Layer 12 of a small transformer language model trained on English Wikipedia (16 layers, counted from 0, width 96).
A neuron adds its activation times its output weights to the MLP's output. To switch it off is to set its activation to zero at one token and run the rest of the model.

Output weights of the MLP neurons that the questions are about. A number n stands for n times 0.0012.
n19: 72 42 -97 -53 148 -149 -95 -57 -46 23 0 57 171 -136 40 -62 -19 -124 -41 83 -94 21 -15 -37 -14 71 -26 116 109 106 -155 61 51 -92 -8 -3 -34 130 144 62 -86 -86 119 -113 89 143 106 17 89 -86 -53 154 -227 98 -12 6 -40 71 -80 -112 -93 -29 248 -72 -32 154 60 -155 -77 -26 -106 85 -163 -143 -62 -125 67 23 172 63 -130 36 95 -113 -86 102 -53 30 37 -47 58 110 104 95 126 71
n39: 33 58 -44 -96 -47 -45 78 54 -33 303 -19 -152 200 162 153 84 -66 -36 26 -87 18 50 -159 -80 63 101 -146 73 57 -63 -24 145 81 30 64 -182 -89 166 28 -132 -28 -43 52 85 -9 141 140 116 -163 159 -11 9 40 129 -121 75 -90 -72 -238 79 -33 -21 -12 -81 96 9 43 -32 -110 112 -185 -48 102 -165 15 108 -114 49 -76 80 77 -12 9 -45 -93 107 -156 17 -27 -105 -6 -141 131 12 -35 -105
n42: 142 82 85 36 104 -197 21 19 75 57 59 -3 -96 -176 -31 59 -118 119 256 -65 -87 84 93 -29 -19 -50 52 86 -3 -13 -36 -3 124 -119 53 -26 -92 17 -156 -118 30 125 152 0 32 -77 -73 -296 -151 12 -19 -110 131 -8 26 -151 -104 -19 -165 14 17 21 -12 -139 44 14 25 -142 -201 140 134 -126 82 -74 68 -51 -15 -155 29 -47 -131 -28 -3 33 -48 100 -28 39 -42 -28 32 62 -9 200 130 80
n68: -115 -91 -102 -100 136 -202 -20 67 77 -107 -66 -110 86 -11 151 134 -67 -25 -3 64 25 64 133 76 118 -55 -98 169 54 -46 -6 129 -85 -134 123 3 -28 67 32 -64 75 94 -175 112 -17 -81 -28 -164 3 220 -24 -119 93 -33 34 121 -93 157 -96 58 -152 99 163 -26 87 33 -38 50 -77 -48 82 -70 -81 20 14 -53 -20 26 0 54 151 92 86 107 -165 136 159 -63 -140 47 -49 -221 27 146 33 -44
n115: -29 -8 -168 -90 91 71 -49 41 -55 -8 123 0 79 63 -25 -112 77 169 85 -187 153 122 -141 -63 115 -232 -69 -46 -76 -76 98 161 -9 -110 53 -76 -9 -40 -30 -12 -49 199 41 8 -64 40 -28 9 27 -20 -46 32 66 -105 -44 143 43 75 129 -41 -37 -270 -99 -137 -193 89 -31 -105 -67 3 -253 -135 38 27 -31 -44 -62 -261 -29 8 149 -77 132 0 24 58 16 89 19 -3 -163 50 36 144 90 95
n124: 23 73 35 16 124 -35 -19 74 -63 -51 -174 244 103 -85 -70 -90 26 -120 -26 -74 -15 -11 -53 -59 -43 -140 184 57 111 30 34 -63 15 108 -9 106 -188 44 -22 31 51 -60 -152 -93 30 6 20 -42 -135 -286 -58 -117 74 15 -30 -81 -12 205 70 -174 -83 31 24 72 54 -124 -89 -6 3 -47 -65 77 -60 -6 -121 161 22 197 152 -122 -118 197 233 56 6 160 52 -75 -19 -205 103 -13 -16 73 -111 195
n161: 202 47 133 3 -30 17 -144 124 -40 79 -67 12 47 -86 -111 -72 -71 26 99 -101 -91 -63 106 -122 30 -81 114 -3 48 -24 -130 208 19 80 -21 119 -8 -40 132 74 28 160 103 -60 -81 60 -102 27 -3 219 37 -64 -19 -168 140 -36 -32 -23 -88 40 21 -57 -127 -204 -108 -134 33 32 72 -82 33 -29 -91 178 24 50 164 -22 -3 -10 -280 50 124 -25 -8 -33 144 -39 -103 -10 145 34 14 68 0 47
n201: -43 166 -58 28 59 26 -101 29 -12 27 -171 41 -134 26 -236 29 -130 -141 199 3 155 -131 63 -12 78 201 -42 62 156 -127 137 150 210 -9 -15 52 -76 -27 51 -31 114 37 6 -37 128 -6 -53 -27 102 0 -3 -203 56 -74 -58 59 -67 188 62 82 81 37 46 226 300 -70 26 21 -126 -3 -84 -66 -81 81 -36 -50 190 18 74 -124 -32 80 -43 -6 -92 20 26 64 125 157 -159 -94 117 -142 -21 -131
n217: 54 -15 -113 -188 190 -33 160 -73 -40 -49 128 92 39 -15 197 36 88 130 111 136 15 141 -125 -12 32 -260 -134 -177 -3 -72 21 -152 117 135 77 65 86 9 -43 -28 35 -78 271 -116 3 -72 -135 -67 82 -222 20 -34 54 -12 183 143 -31 -80 -30 -201 82 -167 133 96 -43 41 -150 27 36 21 95 18 -70 -57 30 -168 104 -121 0 -26 -177 -24 28 -72 147 -31 0 33 -81 -69 56 -72 -42 125 156 51
n236: 78 -35 -41 -10 33 152 87 -52 3 -41 -147 21 6 -12 21 -31 -71 -7 -210 -143 32 33 13 87 25 -77 39 97 7 77 -323 46 42 36 188 -30 87 -112 54 -80 -9 -22 145 43 124 -13 22 -139 64 -35 60 -78 124 -181 -56 -56 10 -7 25 127 13 -163 -223 -62 212 -187 -127 51 22 -172 17 116 -52 -169 -3 181 47 -69 102 -129 -472 -51 233 171 152 -166 126 -19 65 203 39 153 91 -117 57 114
n238: -145 -173 89 84 22 -217 65 -80 6 110 161 -176 32 28 -233 48 -28 -88 -134 35 -12 -98 -16 -164 34 -20 53 188 12 54 44 97 141 84 3 46 -36 116 -56 135 87 -73 -6 -82 48 27 -50 12 -229 74 -92 93 25 32 100 -81 -108 -163 -99 70 -21 -12 42 42 92 -130 57 12 20 -10 15 -134 57 211 118 52 61 -49 128 154 -105 214 -21 96 -209 -77 -159 9 -52 -15 -247 -74 53 58 29 -31
n253: 46 106 -19 0 22 51 -38 6 -3 -148 -14 -52 59 129 58 133 9 -173 -117 -49 -6 -73 -22 75 294 -173 -75 67 21 -107 -34 -3 178 100 -154 -79 -30 83 96 -96 -232 -83 64 68 155 53 -26 147 112 -21 -34 36 204 27 -173 15 -12 -141 128 84 -167 0 210 -76 -34 191 141 -213 -26 -109 -43 -3 40 22 104 148 -49 43 64 197 105 71 24 -62 6 20 -39 -26 -30 103 49 -100 57 41 47 6
n258: 83 -101 -177 110 -11 -81 -71 -81 -27 8 -104 -6 87 32 -84 -59 -29 -152 -12 56 -3 -228 38 178 -95 7 0 6 208 66 207 126 79 119 -65 90 -79 172 128 -131 -49 -3 -65 -189 -129 18 -131 -145 -138 4 -110 49 144 -113 138 -65 -182 -26 -53 11 121 93 -120 0 -170 79 -12 228 -59 -145 -125 -91 49 37 102 70 116 -6 -102 -133 129 75 -77 -34 -41 112 -46 -91 28 42 92 225 -64 86 3 6
n260: -64 89 -145 3 113 81 63 67 37 25 82 -132 -90 23 114 155 -35 106 -215 -92 15 -146 -38 -24 162 0 -182 -23 9 -94 -111 3 64 83 62 90 61 -124 134 88 -192 -37 68 17 -6 -93 -3 94 50 217 62 156 -176 -254 -9 165 76 27 12 -191 133 78 -59 187 -72 -50 -193 12 65 -31 104 -58 29 125 -12 -114 9 77 124 61 -199 60 130 -6 25 64 53 47 42 128 -52 39 118 149 122 129
n281: 6 -194 102 -191 81 -178 -11 -169 -3 -47 49 -32 -92 94 -97 -57 -14 127 -56 25 301 57 -61 -38 8 162 -116 -206 -103 3 -76 -44 129 -94 -48 175 -84 43 191 57 25 36 6 -3 18 -83 74 -3 85 -215 -71 -91 -111 -54 -77 54 82 -22 -59 -27 119 -90 32 114 147 -45 101 -52 201 -83 -90 -61 -111 99 -52 32 102 -95 -77 -106 31 -11 65 151 -216 -120 -145 14 -83 -3 0 31 -6 -85 -74 -12
n383: 258 -69 34 -40 -266 69 11 22 115 134 -79 -114 -23 -48 22 0 -25 -57 -62 -152 -103 -74 -64 137 120 -118 -82 -56 -50 -32 27 -157 91 62 -43 -158 41 -76 38 48 130 176 39 161 47 26 -161 26 -38 -116 -164 0 6 32 -71 185 206 157 188 -11 -23 -127 42 41 -197 26 42 119 94 146 -3 -47 -59 78 -162 -106 3 -104 -165 -50 129 -29 33 -25 37 -13 146 -14 -11 34 -18 -50 -83 120 29 124

Each question names a token from some text and the token that comes next. It shows the activations a of the neurons there, in the order above. A number n stands for n times 0.014.

Then comes g, the gradient of the next token's log-probability with respect to the MLP's output, scaled to length 1. A neuron's effect is roughly proportional to its activation times (output weights . g). A number n stands for n times 0.0008.

"ist", then "amb"
a: -13 1 -2 -7 -18 40 -1 33 -7 1 8 -15 26 0 20 0
g: -40 -11 24 25 -54 -101 -157 -26 172 -47 -13 -28 -59 -43 -165 1 -88 117 -59 -141 -126 80 2 -71 105 236 -165 -11 -98 92 130 -24 -55 -195 -48 147 -201 105 -138 57 6 130 -191 80 22 46 -77 5 -250 100 -66 -65 141 -87 130 -4 -22 -145 -99 -42 -80 -46 -265 163 -284 -16 -52 190 -87 -297 59 42 -111 -127 -118 -218 -63 -229 -307 -75 89 -7 166 -26 26 -349 -175 108 69 -139 5 130 -41 20 260 -58
Which neuron, switched off, raises the next token's probability most? n124

"ā", then "s"
a: -5 -68 1 -20 2 0 1 23 0 -16 -6 13 4 -93 -13 6
g: -198 21 46 10 -213 -24 130 4 -35 -135 -40 -73 1 -136 147 -203 146 31 -75 -320 45 17 82 -64 9 89 -27 -98 -30 174 -148 -32 -17 -127 11 29 108 119 -207 54 57 -153 -94 -42 -231 60 -129 66 69 2 -157 -109 148 64 -65 89 -14 72 115 -241 29 -127 -310 -46 -174 12 -98 166 292 -64 -62 -211 -17 -232 146 -32 100 -10 157 -45 7 -178 -175 -138 128 82 111 -247 27 94 -285 -55 -97 -88 227 23
Switching off which neuron hurts the next token most? n39

"en", then "ll"
a: -5 16 1 -3 -25 0 1 -5 8 -53 2 5 -20 2 7 10
g: -125 -204 117 -158 12 11 67 91 -128 -59 194 207 49 -34 84 -45 -75 -105 214 -49 -47 -23 143 175 -261 56 -81 -83 -58 401 49 51 -379 57 -62 -136 -101 34 -206 11 -168 -71 52 208 -65 -36 9 -11 -129 -25 226 -97 -177 19 153 -10 36 -111 138 69 -140 78 -64 36 -40 107 180 -287 -51 178 -82 -12 72 122 -6 -132 22 34 115 -58 0 -140 -120 -57 -97 -47 -72 50 -49 -337 -109 68 -83 -160 -2 -114
Switching off which neuron hurts the next token most? n236

"[", then "ka"
a: 3 3 -3 3 12 10 -6 -40 46 -5 5 -3 -13 12 -3 1
g: 11 -48 19 -58 -130 236 -5 -121 214 152 22 -44 86 -10 -249 -23 20 -142 20 323 -67 -11 -61 88 -184 -41 -7 91 -33 23 -83 -120 -41 -46 233 -56 -102 103 -11 -278 -216 14 86 94 6 77 -187 -82 -197 33 23 156 -156 -255 -36 -209 -319 -134 50 172 1 -77 -185 -63 -167 55 46 54 -89 -71 298 165 -125 -160 -305 29 -34 -144 -15 -27 141 90 -20 -192 -16 -164 -70 -45 -18 -99 -86 -36 -46 77 -20 -70
Switching off which neuron hurts the next token most? n201

"ra", then " is"
a: 1 1 -19 0 -8 37 29 8 4 -7 -3 -10 -1 70 13 60
g: -119 19 37 -182 171 -23 -36 167 -217 -128 -157 -94 91 -18 -97 72 43 -93 29 -91 -46 177 -133 -87 -99 63 167 -289 206 25 -85 78 4 31 6 191 23 -13 -99 127 114 -122 81 -40 153 -257 25 142 -50 -4 -163 -61 -31 151 28 68 -17 59 -209 -10 20 65 224 -105 -55 155 -191 -250 -7 -61 173 -172 -223 -142 111 -187 -1 108 44 -92 -68 82 152 56 55 -126 252 162 -72 -266 -168 -85 27 129 212 195
Which two neurons, each switched off alone, lower its probability most, in order? n124, n260

"here", then " Sl"
a: -1 23 -65 -32 -2 21 102 9 33 -9 34 -8 -3 26 -8 8
g: 30 -236 -139 -28 18 11 -43 -185 -191 22 -34 -31 -157 -65 37 -83 38 -188 -111 215 100 -91 174 57 -308 21 -136 146 157 76 -111 15 142 71 -26 -48 19 -37 99 -296 2 200 4 -40 -157 43 -88 -213 16 -160 24 201 -158 -160 -74 6 13 -14 72 207 47 57 -90 -179 -15 92 -30 28 36 -52 -105 -37 107 393 -11 -233 -124 192 41 22 106 34 99 -18 197 -86 273 -97 11 -62 4 -30 -257 -50 -203 -113
Switching off which neuron hurts the next token most? n42

" Baron", then " Dav"
a: -2 -6 3 0 -21 3 3 23 1 29 14 -26 4 -11 4 1
g: 9 21 3 74 105 -77 -25 -111 -83 66 8 -86 -234 68 20 161 281 216 -10 -43 56 68 10 -134 370 -57 -27 123 21 -118 -281 73 155 -122 27 31 -73 -177 -79 -186 112 70 134 -23 54 -22 38 402 121 -55 -13 -20 28 147 53 263 97 38 60 197 35 89 -16 -61 167 140 219 -92 -83 -39 -19 50 -46 -15 161 119 76 -15 -224 10 168 -12 -72 -122 -174 -20 166 -90 101 63 -52 -221 -119 -136 75 -287
Which neuron, switched off, raises the next token's probability most? n253

" have", then " close"
a: -1 29 12 1 -39 -15 71 4 79 7 0 8 15 4 203 17
g: -131 -18 -56 22 -12 142 105 -100 259 -57 29 -257 -210 161 141 87 -25 38 -49 5 -50 160 -134 169 -44 54 65 -35 117 150 -5 -164 183 -355 -121 -122 -14 -130 46 -98 -71 26 69 -9 82 -262 -89 223 -33 -123 264 -12 31 -179 -56 -30 57 42 164 284 26 23 -126 -103 72 -66 -98 -11 -19 111 -47 109 -130 -132 -57 -5 -68 -94 79 -14 40 -52 71 -55 -413 54 -15 135 13 -151 -247 144 167 -186 -106 -24
Which neuron, switched off, raises the next token's probability most? n161

" Mah", then "ā"
a: 0 0 -1 -10 4 4 6 19 0 -27 -10 2 6 -69 -2 11
g: 42 120 -139 138 35 -135 -145 74 124 -200 76 35 198 18 -101 -164 196 153 67 210 72 -7 239 24 173 12 46 0 229 -226 38 50 65 122 -94 100 222 -15 95 -46 267 2 233 94 -279 -61 159 -36 63 -150 10 -69 -3 128 10 123 -119 220 -124 3 161 -112 27 -168 -74 -18 -20 -132 268 186 -115 -10 -108 -138 -53 18 111 113 -117 96 203 78 75 -2 -32 8 61 29 254 23 123 114 -43 154 -219 94
Which two neurons, each switched off alone, lower its probability most, in order? n260, n236

".", then "\n"
a: 5 10 29 463 14 -2 121 -10 -10 20 -55 0 -9 -14 1 -1
g: 264 -57 17 -10 -54 47 28 239 -108 -220 82 -49 15 203 46 218 -191 -88 104 106 134 -18 55 -91 108 209 43 95 -82 -131 -59 68 -86 47 -60 -56 34 17 103 4 -118 87 14 35 12 37 -68 -346 37 29 -122 173 75 96 115 393 136 -36 -104 -84 -28 36 93 189 -53 127 31 63 24 -81 45 -20 182 -66 -45 -29 46 -228 67 -319 36 -78 -149 247 91 183 225 100 -46 -143 -82 -192 239 -47 123 -113
Switching off which neuron hurts the next token most? n68

"ate", then " on"
a: -30 -13 4 3 109 0 -4 -7 14 -5 6 0 0 34 15 -4
g: -242 316 98 24 -267 38 26 -20 -89 35 -3 -106 149 14 120 48 -331 -82 78 -200 189 129 18 -194 -11 -44 132 -64 -235 107 -85 -182 17 -62 89 -46 130 29 203 116 14 -193 52 37 51 -184 30 19 -147 17 -2 136 -44 9 -119 66 243 -128 -107 103 -44 144 202 64 81 -105 -97 206 48 -59 -31 -139 72 -74 -144 -58 -163 10 200 -142 -24 87 -50 74 9 -102 47 263 9 -193 -262 -84 -50 -102 123 170
Switching off which neuron hurts the next token most? n260

" –", then " master"
a: -5 -3 83 -5 -23 14 15 3 -5 -10 -32 -10 -17 -17 -2 13
g: 39 114 -45 -129 216 71 78 -150 110 29 152 116 177 -49 -110 94 11 -126 -22 -37 -147 116 -33 -181 -123 -94 14 25 187 -89 141 -76 119 124 -118 7 134 -90 142 8 331 -188 -211 -79 25 -85 61 62 -107 8 121 223 -22 -121 244 -278 78 -37 -148 -54 -95 -34 116 -15 32 -53 11 355 -74 179 -61 -15 -24 -60 -10 -78 193 -108 189 77 -96 53 68 57 65 -295 -78 208 39 98 300 -185 59 81 26 -38
Which neuron, switched off, raises the next token's probability most? n238

" D", then "h"
a: 33 4 1 -1 4 -17 -2 4 22 -5 26 8 27 3 2 44
g: 232 83 -283 -93 16 32 -20 181 181 130 -200 -121 23 162 237 8 -100 -92 273 3 86 -82 66 -24 -258 -114 -86 48 42 -141 -43 -154 9 -6 132 185 -210 -25 -90 191 -132 -67 -231 -193 -100 144 -98 56 82 96 -34 75 115 80 -110 -113 144 -209 189 -55 137 -234 218 108 -68 20 1 63 -97 137 -59 27 -207 85 -88 -74 1 8 91 -48 182 -103 10 -33 172 -84 3 150 131 -91 90 -45 -56 221 182 60
Switching off which neuron hurts the next token most? n383

" Vol", then "."
a: 0 -2 15 1 39 -6 0 12 0 -22 0 -43 16 -2 247 0
g: -79 -42 -141 -111 101 -9 -148 -154 -184 279 52 -185 63 327 -19 -57 119 -33 294 17 102 -66 -100 -200 44 34 -57 27 -90 -50 -107 -201 68 35 -228 -61 249 -152 -37 39 -69 -45 317 -167 120 -142 -49 -155 93 38 -25 -27 -126 -183 -47 -54 -103 103 -328 -78 -79 -177 -88 -6 71 -101 86 -325 139 15 4 3 83 -43 -41 -16 117 14 91 -102 36 38 186 49 48 153 -85 1 78 247 79 -34 -183 14 -9 -53
Switching off which neuron hurts the next token most? n281

"-", then " "
a: -19 -1 -53 100 -9 5 66 -14 29 2 4 -4 -17 22 -3 -28
g: 250 -134 26 286 -254 172 111 207 54 -74 26 -97 -50 -92 -117 -40 -76 -28 77 213 87 -209 24 -96 107 -73 -60 -229 103 160 -51 56 -9 -29 -101 72 90 26 -6 -97 116 7 -22 54 109 1 -140 155 116 -110 -64 -142 1 92 -123 -44 172 83 -135 -86 -99 250 -81 -41 -30 -59 47 200 -8 -77 -157 56 -22 -155 -143 63 104 6 -91 -259 -37 282 117 96 26 14 -350 273 -286 141 -5 41 16 63 -2 148
Which neuron, switched off, raises the next token's probability most? n68

"ious", then "ly"
a: -7 -3 -7 8 16 -2 -6 4 -18 0 12 -3 10 -2 13 -9
g: 96 126 -58 173 -5 109 154 129 20 76 12 4 -257 -2 213 74 -204 -134 -201 -61 25 -90 -122 160 -22 -100 35 -15 110 89 46 127 -69 125 -19 208 -235 140 79 -110 -178 129 30 -11 -202 -37 29 -60 42 -9 -9 -17 -90 65 61 -71 225 119 318 -252 52 -133 -92 -195 -167 -6 -128 91 -4 -189 -152 145 -128 193 -122 165 150 121 -14 46 -43 -5 -67 -163 211 -82 120 245 100 189 -172 182 -81 -66 -41 -78
Which neuron, switched off, raises the next token's probability most? n238

"ore", then " of"
a: 0 -23 -1 11 10 77 6 4 22 -16 -2 1 28 1 -2 7
g: 182 33 123 -65 63 216 180 -3 -43 -16 -30 5 -34 -43 -240 -5 69 -8 60 -48 -65 79 -70 -177 3 101 -92 -39 -117 -201 -4 -2 217 21 137 -92 143 -284 -52 106 -236 42 -89 120 5 4 -180 47 -84 34 187 10 15 164 -233 15 250 -74 331 14 88 126 106 208 92 -175 181 -41 13 83 -25 -48 37 -183 -136 20 28 -117 10 -225 -57 289 93 -50 -108 30 35 -83 84 36 -251 -3 143 213 295 15
Which neuron, switched off, raises the next token's probability most? n258

" Sh", then "op"
a: -3 -2 -14 7 -44 6 7 5 -68 7 -1 -27 3 -15 3 1
g: 114 -171 82 -26 -172 -127 200 39 -138 238 -109 -49 -109 206 -327 34 5 -52 -155 -62 -36 -61 1 -197 -74 50 -71 -78 246 104 25 -71 -100 -24 237 -111 43 166 -16 -7 -19 184 -254 281 -184 28 121 13 134 18 -198 145 -168 -69 99 -106 -110 34 35 -8 -92 -5 97 -105 54 112 -109 -145 -42 32 -88 -147 109 69 101 -19 2 -237 -8 -72 62 91 155 -20 83 28 154 56 18 114 140 78 95 -195 -406 30
Switching off which neuron hurts the next token most? n217

" from", then " \""
a: -23 -9 18 -5 -26 -10 7 32 -12 -12 -19 12 1 0 1 4
g: 35 -25 -205 -108 15 91 -55 13 164 78 116 -164 -103 -62 183 -199 33 151 216 -33 187 94 68 -189 160 -93 -100 -14 11 41 -99 -23 286 -148 -40 54 -63 5 73 -191 -58 79 119 94 -50 -34 -131 -211 182 -89 61 3 80 -197 -175 -138 -109 86 251 -1 -273 -181 199 -14 -79 -141 -218 26 -66 -26 -198 -270 -253 47 -304 -53 -20 16 31 81 37 27 39 -21 -71 50 -119 196 30 -108 -131 -6 179 -79 -76 43
Which neuron, switched off, raises the next token's probability most? n115

" also", then " shows"
a: 12 6 -26 2 -3 -13 -31 -14 -5 74 7 -5 -3 -14 9 1
g: -133 -15 69 -163 39 12 227 -31 2 -62 -156 143 29 -18 208 -76 3 -128 -83 177 121 124 -9 -213 105 177 190 -83 -66 -232 -165 -1 -215 149 183 106 -297 72 -260 -59 58 -67 56 -31 59 -184 -25 104 -166 56 -265 153 95 132 133 213 -100 52 -125 88 -278 -9 -52 -20 -68 -87 -87 39 100 14 9 -9 -126 -32 90 -86 170 -311 193 3 7 -170 1 20 229 -68 -46 -60 -127 -29 -133 58 13 158 92 17
Switching off which neuron hurts the next token most? n236

" bass", then ","
a: 0 -15 -2 25 2 -4 15 13 17 -11 10 -6 -14 -9 -4 13
g: -53 220 49 -2 -13 -53 -119 213 -47 333 -83 -273 34 0 -36 -62 -23 50 121 6 -46 -299 -116 -89 -155 -23 87 18 88 65 52 71 -12 123 -155 -197 -4 -160 -57 33 -11 -257 257 -161 17 34 172 -23 111 17 202 -202 5 -76 -171 26 -222 -72 -6 -3 -124 108 41 48 61 29 105 -179 69 -83 -141 12 140 -9 130 109 152 18 -14 -74 131 -91 -96 31 143 -79 -294 -206 237 243 19 68 108 47 93 243
Which neuron, switched off, raises the next token's probability most? n68

"8", then " |"
a: 0 6 -13 14 8 -23 -14 -46 0 5 0 31 0 1 47 2
g: -212 97 46 16 -183 -77 0 214 172 -102 -171 21 -45 -195 68 34 -232 -111 -2 -57 -135 22 -31 248 162 -272 30 202 3 -46 16 120 -9 -129 78 103 160 153 -130 -298 141 -44 48 15 -31 137 -12 -184 44 107 220 -98 -224 -111 -60 149 21 -13 210 198 -86 58 201 -17 254 -158 -12 49 152 11 -11 -84 -62 109 29 126 -112 18 -84 43 90 245 -180 -276 -69 -121 -90 14 14 -96 121 23 52 28 5 -163
Which neuron, switched off, raises the next token's probability most? n281

".", then " It"
a: -1 9 31 271 -5 5 38 -9 -27 22 -51 -2 -5 -7 2 2
g: -268 19 -5 -9 141 8 279 -31 -251 -130 -177 293 -103 108 69 -4 167 34 -153 -42 41 -25 -143 21 -119 -12 -65 -83 -26 -6 200 -101 20 48 65 82 42 216 -160 193 85 25 -39 71 -82 -121 2 97 -33 80 162 -155 -257 45 20 -162 68 78 -12 -20 -62 98 3 -65 -54 -195 -115 -60 118 217 -73 -152 -193 -1 -227 7 -74 -57 9 213 -5 139 256 -69 -38 -224 -39 47 294 -38 68 -85 -201 -29 -6 293
Which neuron, switched off, raises the next token's probability most? n68

".", then " Her"
a: -1 14 32 396 -1 11 50 -8 -18 22 -46 0 -10 -10 9 0
g: 83 11 46 -112 -80 -113 -239 88 -141 87 49 73 29 -41 98 -53 24 -185 -31 92 -42 40 -70 189 -261 9 206 -104 -20 189 92 53 205 38 130 61 84 209 -94 -143 -140 -225 -133 -8 -270 27 -30 99 -26 -11 116 -42 66 -78 135 -286 -102 -63 313 -120 184 -120 329 86 0 -167 -50 -102 125 -167 207 -176 99 119 0 -102 116 -30 86 27 15 -121 -67 -116 91 -71 51 51 135 -46 81 134 -276 -123 50 -102
Which neuron, switched off, raises the next token's probability most? n68

" subject", then "ive"
a: -1 -7 -1 18 1 -10 53 10 12 -7 9 11 -3 -14 0 -6
g: -59 178 -286 134 80 41 -55 97 -83 -14 91 22 -73 -318 103 249 -51 -75 -205 114 -61 -15 -124 -97 109 49 68 172 -139 -74 12 -81 6 -52 -6 237 -291 -50 180 9 85 -101 10 81 -19 102 132 148 8 155 -78 -63 76 -194 213 -43 -106 -51 -115 -46 -96 -90 174 -118 -291 -66 -228 239 33 -165 -82 -170 100 47 209 45 103 40 -228 -69 -148 -188 112 69 2 15 -148 -13 -150 190 41 -29 -11 -128 17 -93
Which neuron, switched off, raises the next token's probability most? n260

"og", then "ans"
a: -177 -4 -201 -1 40 -1 69 7 -9 13 66 -1 29 -7 11 35
g: -271 2 -56 100 -62 -68 73 192 110 73 104 -62 -13 133 -183 -95 33 50 13 105 100 8 178 -58 27 119 24 62 24 247 80 -169 -124 -21 154 -261 -140 22 -130 -115 36 -129 -60 -221 -26 77 110 68 -152 -105 -117 -119 -172 -164 -7 -15 137 -23 15 7 27 260 24 -124 -167 76 17 -23 -63 243 11 260 -5 -59 -113 25 113 -272 -105 115 24 58 54 224 155 -264 -15 -202 -176 167 -113 -260 86 -210 -88 -32
Which neuron, switched off, raises the next token's probability most? n161

" It", then " also"
a: 1 12 1 -1 -13 -2 -10 6 133 87 10 -7 1 -18 52 -26
g: -95 -33 225 171 -81 100 52 -121 98 -5 293 -159 -86 -18 107 15 -68 147 -129 247 -18 -143 330 279 -44 -31 -132 -37 -181 -168 110 -151 226 -134 37 86 97 -267 91 -99 82 23 148 -49 93 114 139 148 59 13 63 -38 -294 -5 24 -136 -2 -103 134 -86 18 -140 -162 41 29 137 215 164 -244 -38 -88 -161 -154 75 -74 103 -37 154 -98 136 27 -1 11 -170 46 27 -177 7 -54 -5 -30 -161 -17 -15 -77 120
Which neuron, switched off, raises the next token's probability most? n236

"ty", then "as"
a: -19 -17 0 4 5 67 33 -5 -1 11 -4 -1 -3 7 11 0
g: 26 -137 86 104 78 -8 -238 99 124 16 -25 55 -61 -12 -33 51 -4 95 138 129 -74 104 381 162 12 -5 128 -46 26 111 171 -233 -184 -109 4 175 187 -43 36 54 209 278 -84 -33 -103 -118 87 -211 -64 16 11 -42 13 19 -139 -131 24 -67 -195 4 53 -34 -92 -214 -409 -34 -95 321 -320 48 98 -27 -123 211 19 12 -34 76 40 24 81 -146 81 -20 37 -160 -111 -61 -185 -86 -73 60 -40 -16 -116 -33
Which neuron, switched off, raises the next token's probability most? n124

"il", then "\""
a: 2 -2 -25 -11 19 -9 61 11 -84 0 4 0 -11 87 3 7
g: -24 120 92 -157 -225 -219 223 152 -27 43 -156 98 146 -60 148 75 -119 54 92 -48 -17 164 133 -21 -100 -72 60 -151 -118 -197 4 81 -21 -58 84 164 17 63 26 131 15 81 129 131 53 152 -24 123 -1 -29 9 105 -119 58 91 212 46 113 -95 70 -93 -196 311 32 183 -52 -28 -218 44 -81 67 126 25 -327 204 -96 -54 -173 126 -151 346 166 -61 84 61 35 217 -54 -134 -133 39 -179 -127 131 112 -100
Switching off which neuron hurts the next token most? n258

" by", then " the"
a: -3 -15 54 3 -11 -5 1 -9 -3 -2 -315 -10 -3 12 -6 -2
g: -102 221 61 12 243 235 101 37 17 -57 -109 270 -65 135 -127 215 208 83 -169 -14 -30 -37 -17 362 -99 206 -10 -183 79 43 -12 -243 -115 -92 -70 -4 -4 155 -155 105 -19 98 120 -95 -41 -38 -64 61 103 -31 102 43 36 -134 -28 -39 49 -11 -174 -28 124 -256 181 -68 83 -50 79 -110 6 186 -49 -1 106 -203 -29 162 -153 -222 41 -137 87 62 169 -52 -56 -74 -142 111 62 146 -204 64 -52 289 79 -150
Switching off which neuron hurts the next token most? n238

"age", then " An"
a: 1 -7 7 16 -41 -5 -9 -1 17 0 -5 -1 1 0 0 0
g: -22 51 -52 114 262 -281 -34 -275 -221 43 -144 56 3 72 -5 165 13 20 -86 -149 41 117 187 236 -82 -190 -15 -5 208 1 -35 116 69 -112 78 -37 -12 -75 -56 -17 47 176 -182 104 -201 -22 260 232 27 -70 -98 167 244 118 185 78 86 50 290 124 87 -130 126 42 -10 47 55 -93 82 1 68 -75 -235 17 37 -67 -85 99 -195 146 166 -171 88 224 -83 128 15 -150 48 -59 -109 -10 -156 54 -77 107
Which neuron, switched off, raises the next token's probability most? n115

" the", then " Centre"
a: -5 -11 4 5 2 -5 1 1 4 -2 -7 1 -1 3 11 39
g: 35 -166 -117 147 -107 -51 209 -114 61 -195 299 -142 115 -211 -85 61 -16 -136 83 121 -366 238 193 131 -20 -162 64 105 -16 -253 -48 107 -128 53 -107 130 -134 -40 -121 -29 -23 -65 -124 -5 -154 -96 -125 -47 208 89 -158 41 -116 -74 -92 -90 246 2 -42 120 239 39 -122 32 -14 -40 153 54 124 -30 268 140 29 63 -132 -5 61 298 36 61 102 -78 40 45 -31 51 4 -164 80 206 -3 -78 139 4 -42 -56
Switching off which neuron hurts the next token most? n39

"ie", then "\")"
a: -6 32 5 12 -32 -15 -10 -4 -83 -13 0 8 6 -5 1 26
g: 163 0 -26 82 71 -49 14 64 80 -321 69 -34 56 74 -44 -38 -25 41 -66 106 152 125 275 -18 77 -96 133 131 29 -240 331 -33 63 49 -103 -202 -155 -243 31 -129 -119 87 119 -4 216 155 -40 161 -27 153 39 41 -51 121 146 -176 61 92 2 -338 177 -123 -42 -167 97 -83 -162 -154 67 -162 -106 88 -58 -204 37 -136 34 -17 -153 -23 -14 143 52 -160 98 -207 29 -191 20 2 -78 72 173 8 -15 242
Which neuron, switched off, raises the next token's probability most? n217

" –", then " production"
a: -4 -20 38 24 8 7 11 2 -3 -9 -5 -14 -2 -29 0 -6
g: 7 45 51 32 -120 26 -105 -217 19 -42 69 70 -208 0 155 53 -37 66 20 -125 -58 129 27 -50 119 212 -98 -85 54 73 283 21 -129 -104 6 123 -22 78 -214 124 -358 -78 66 36 164 -20 -92 -60 -112 -52 -258 -137 143 100 39 -165 8 -1 -18 -99 -82 -110 -155 -144 119 101 -16 -34 36 139 -22 -125 209 320 255 -39 3 -203 152 -165 -156 -91 -231 -45 179 182 41 235 -86 8 86 48 192 -40 188 37
Which neuron, switched off, raises the next token's probability most? n68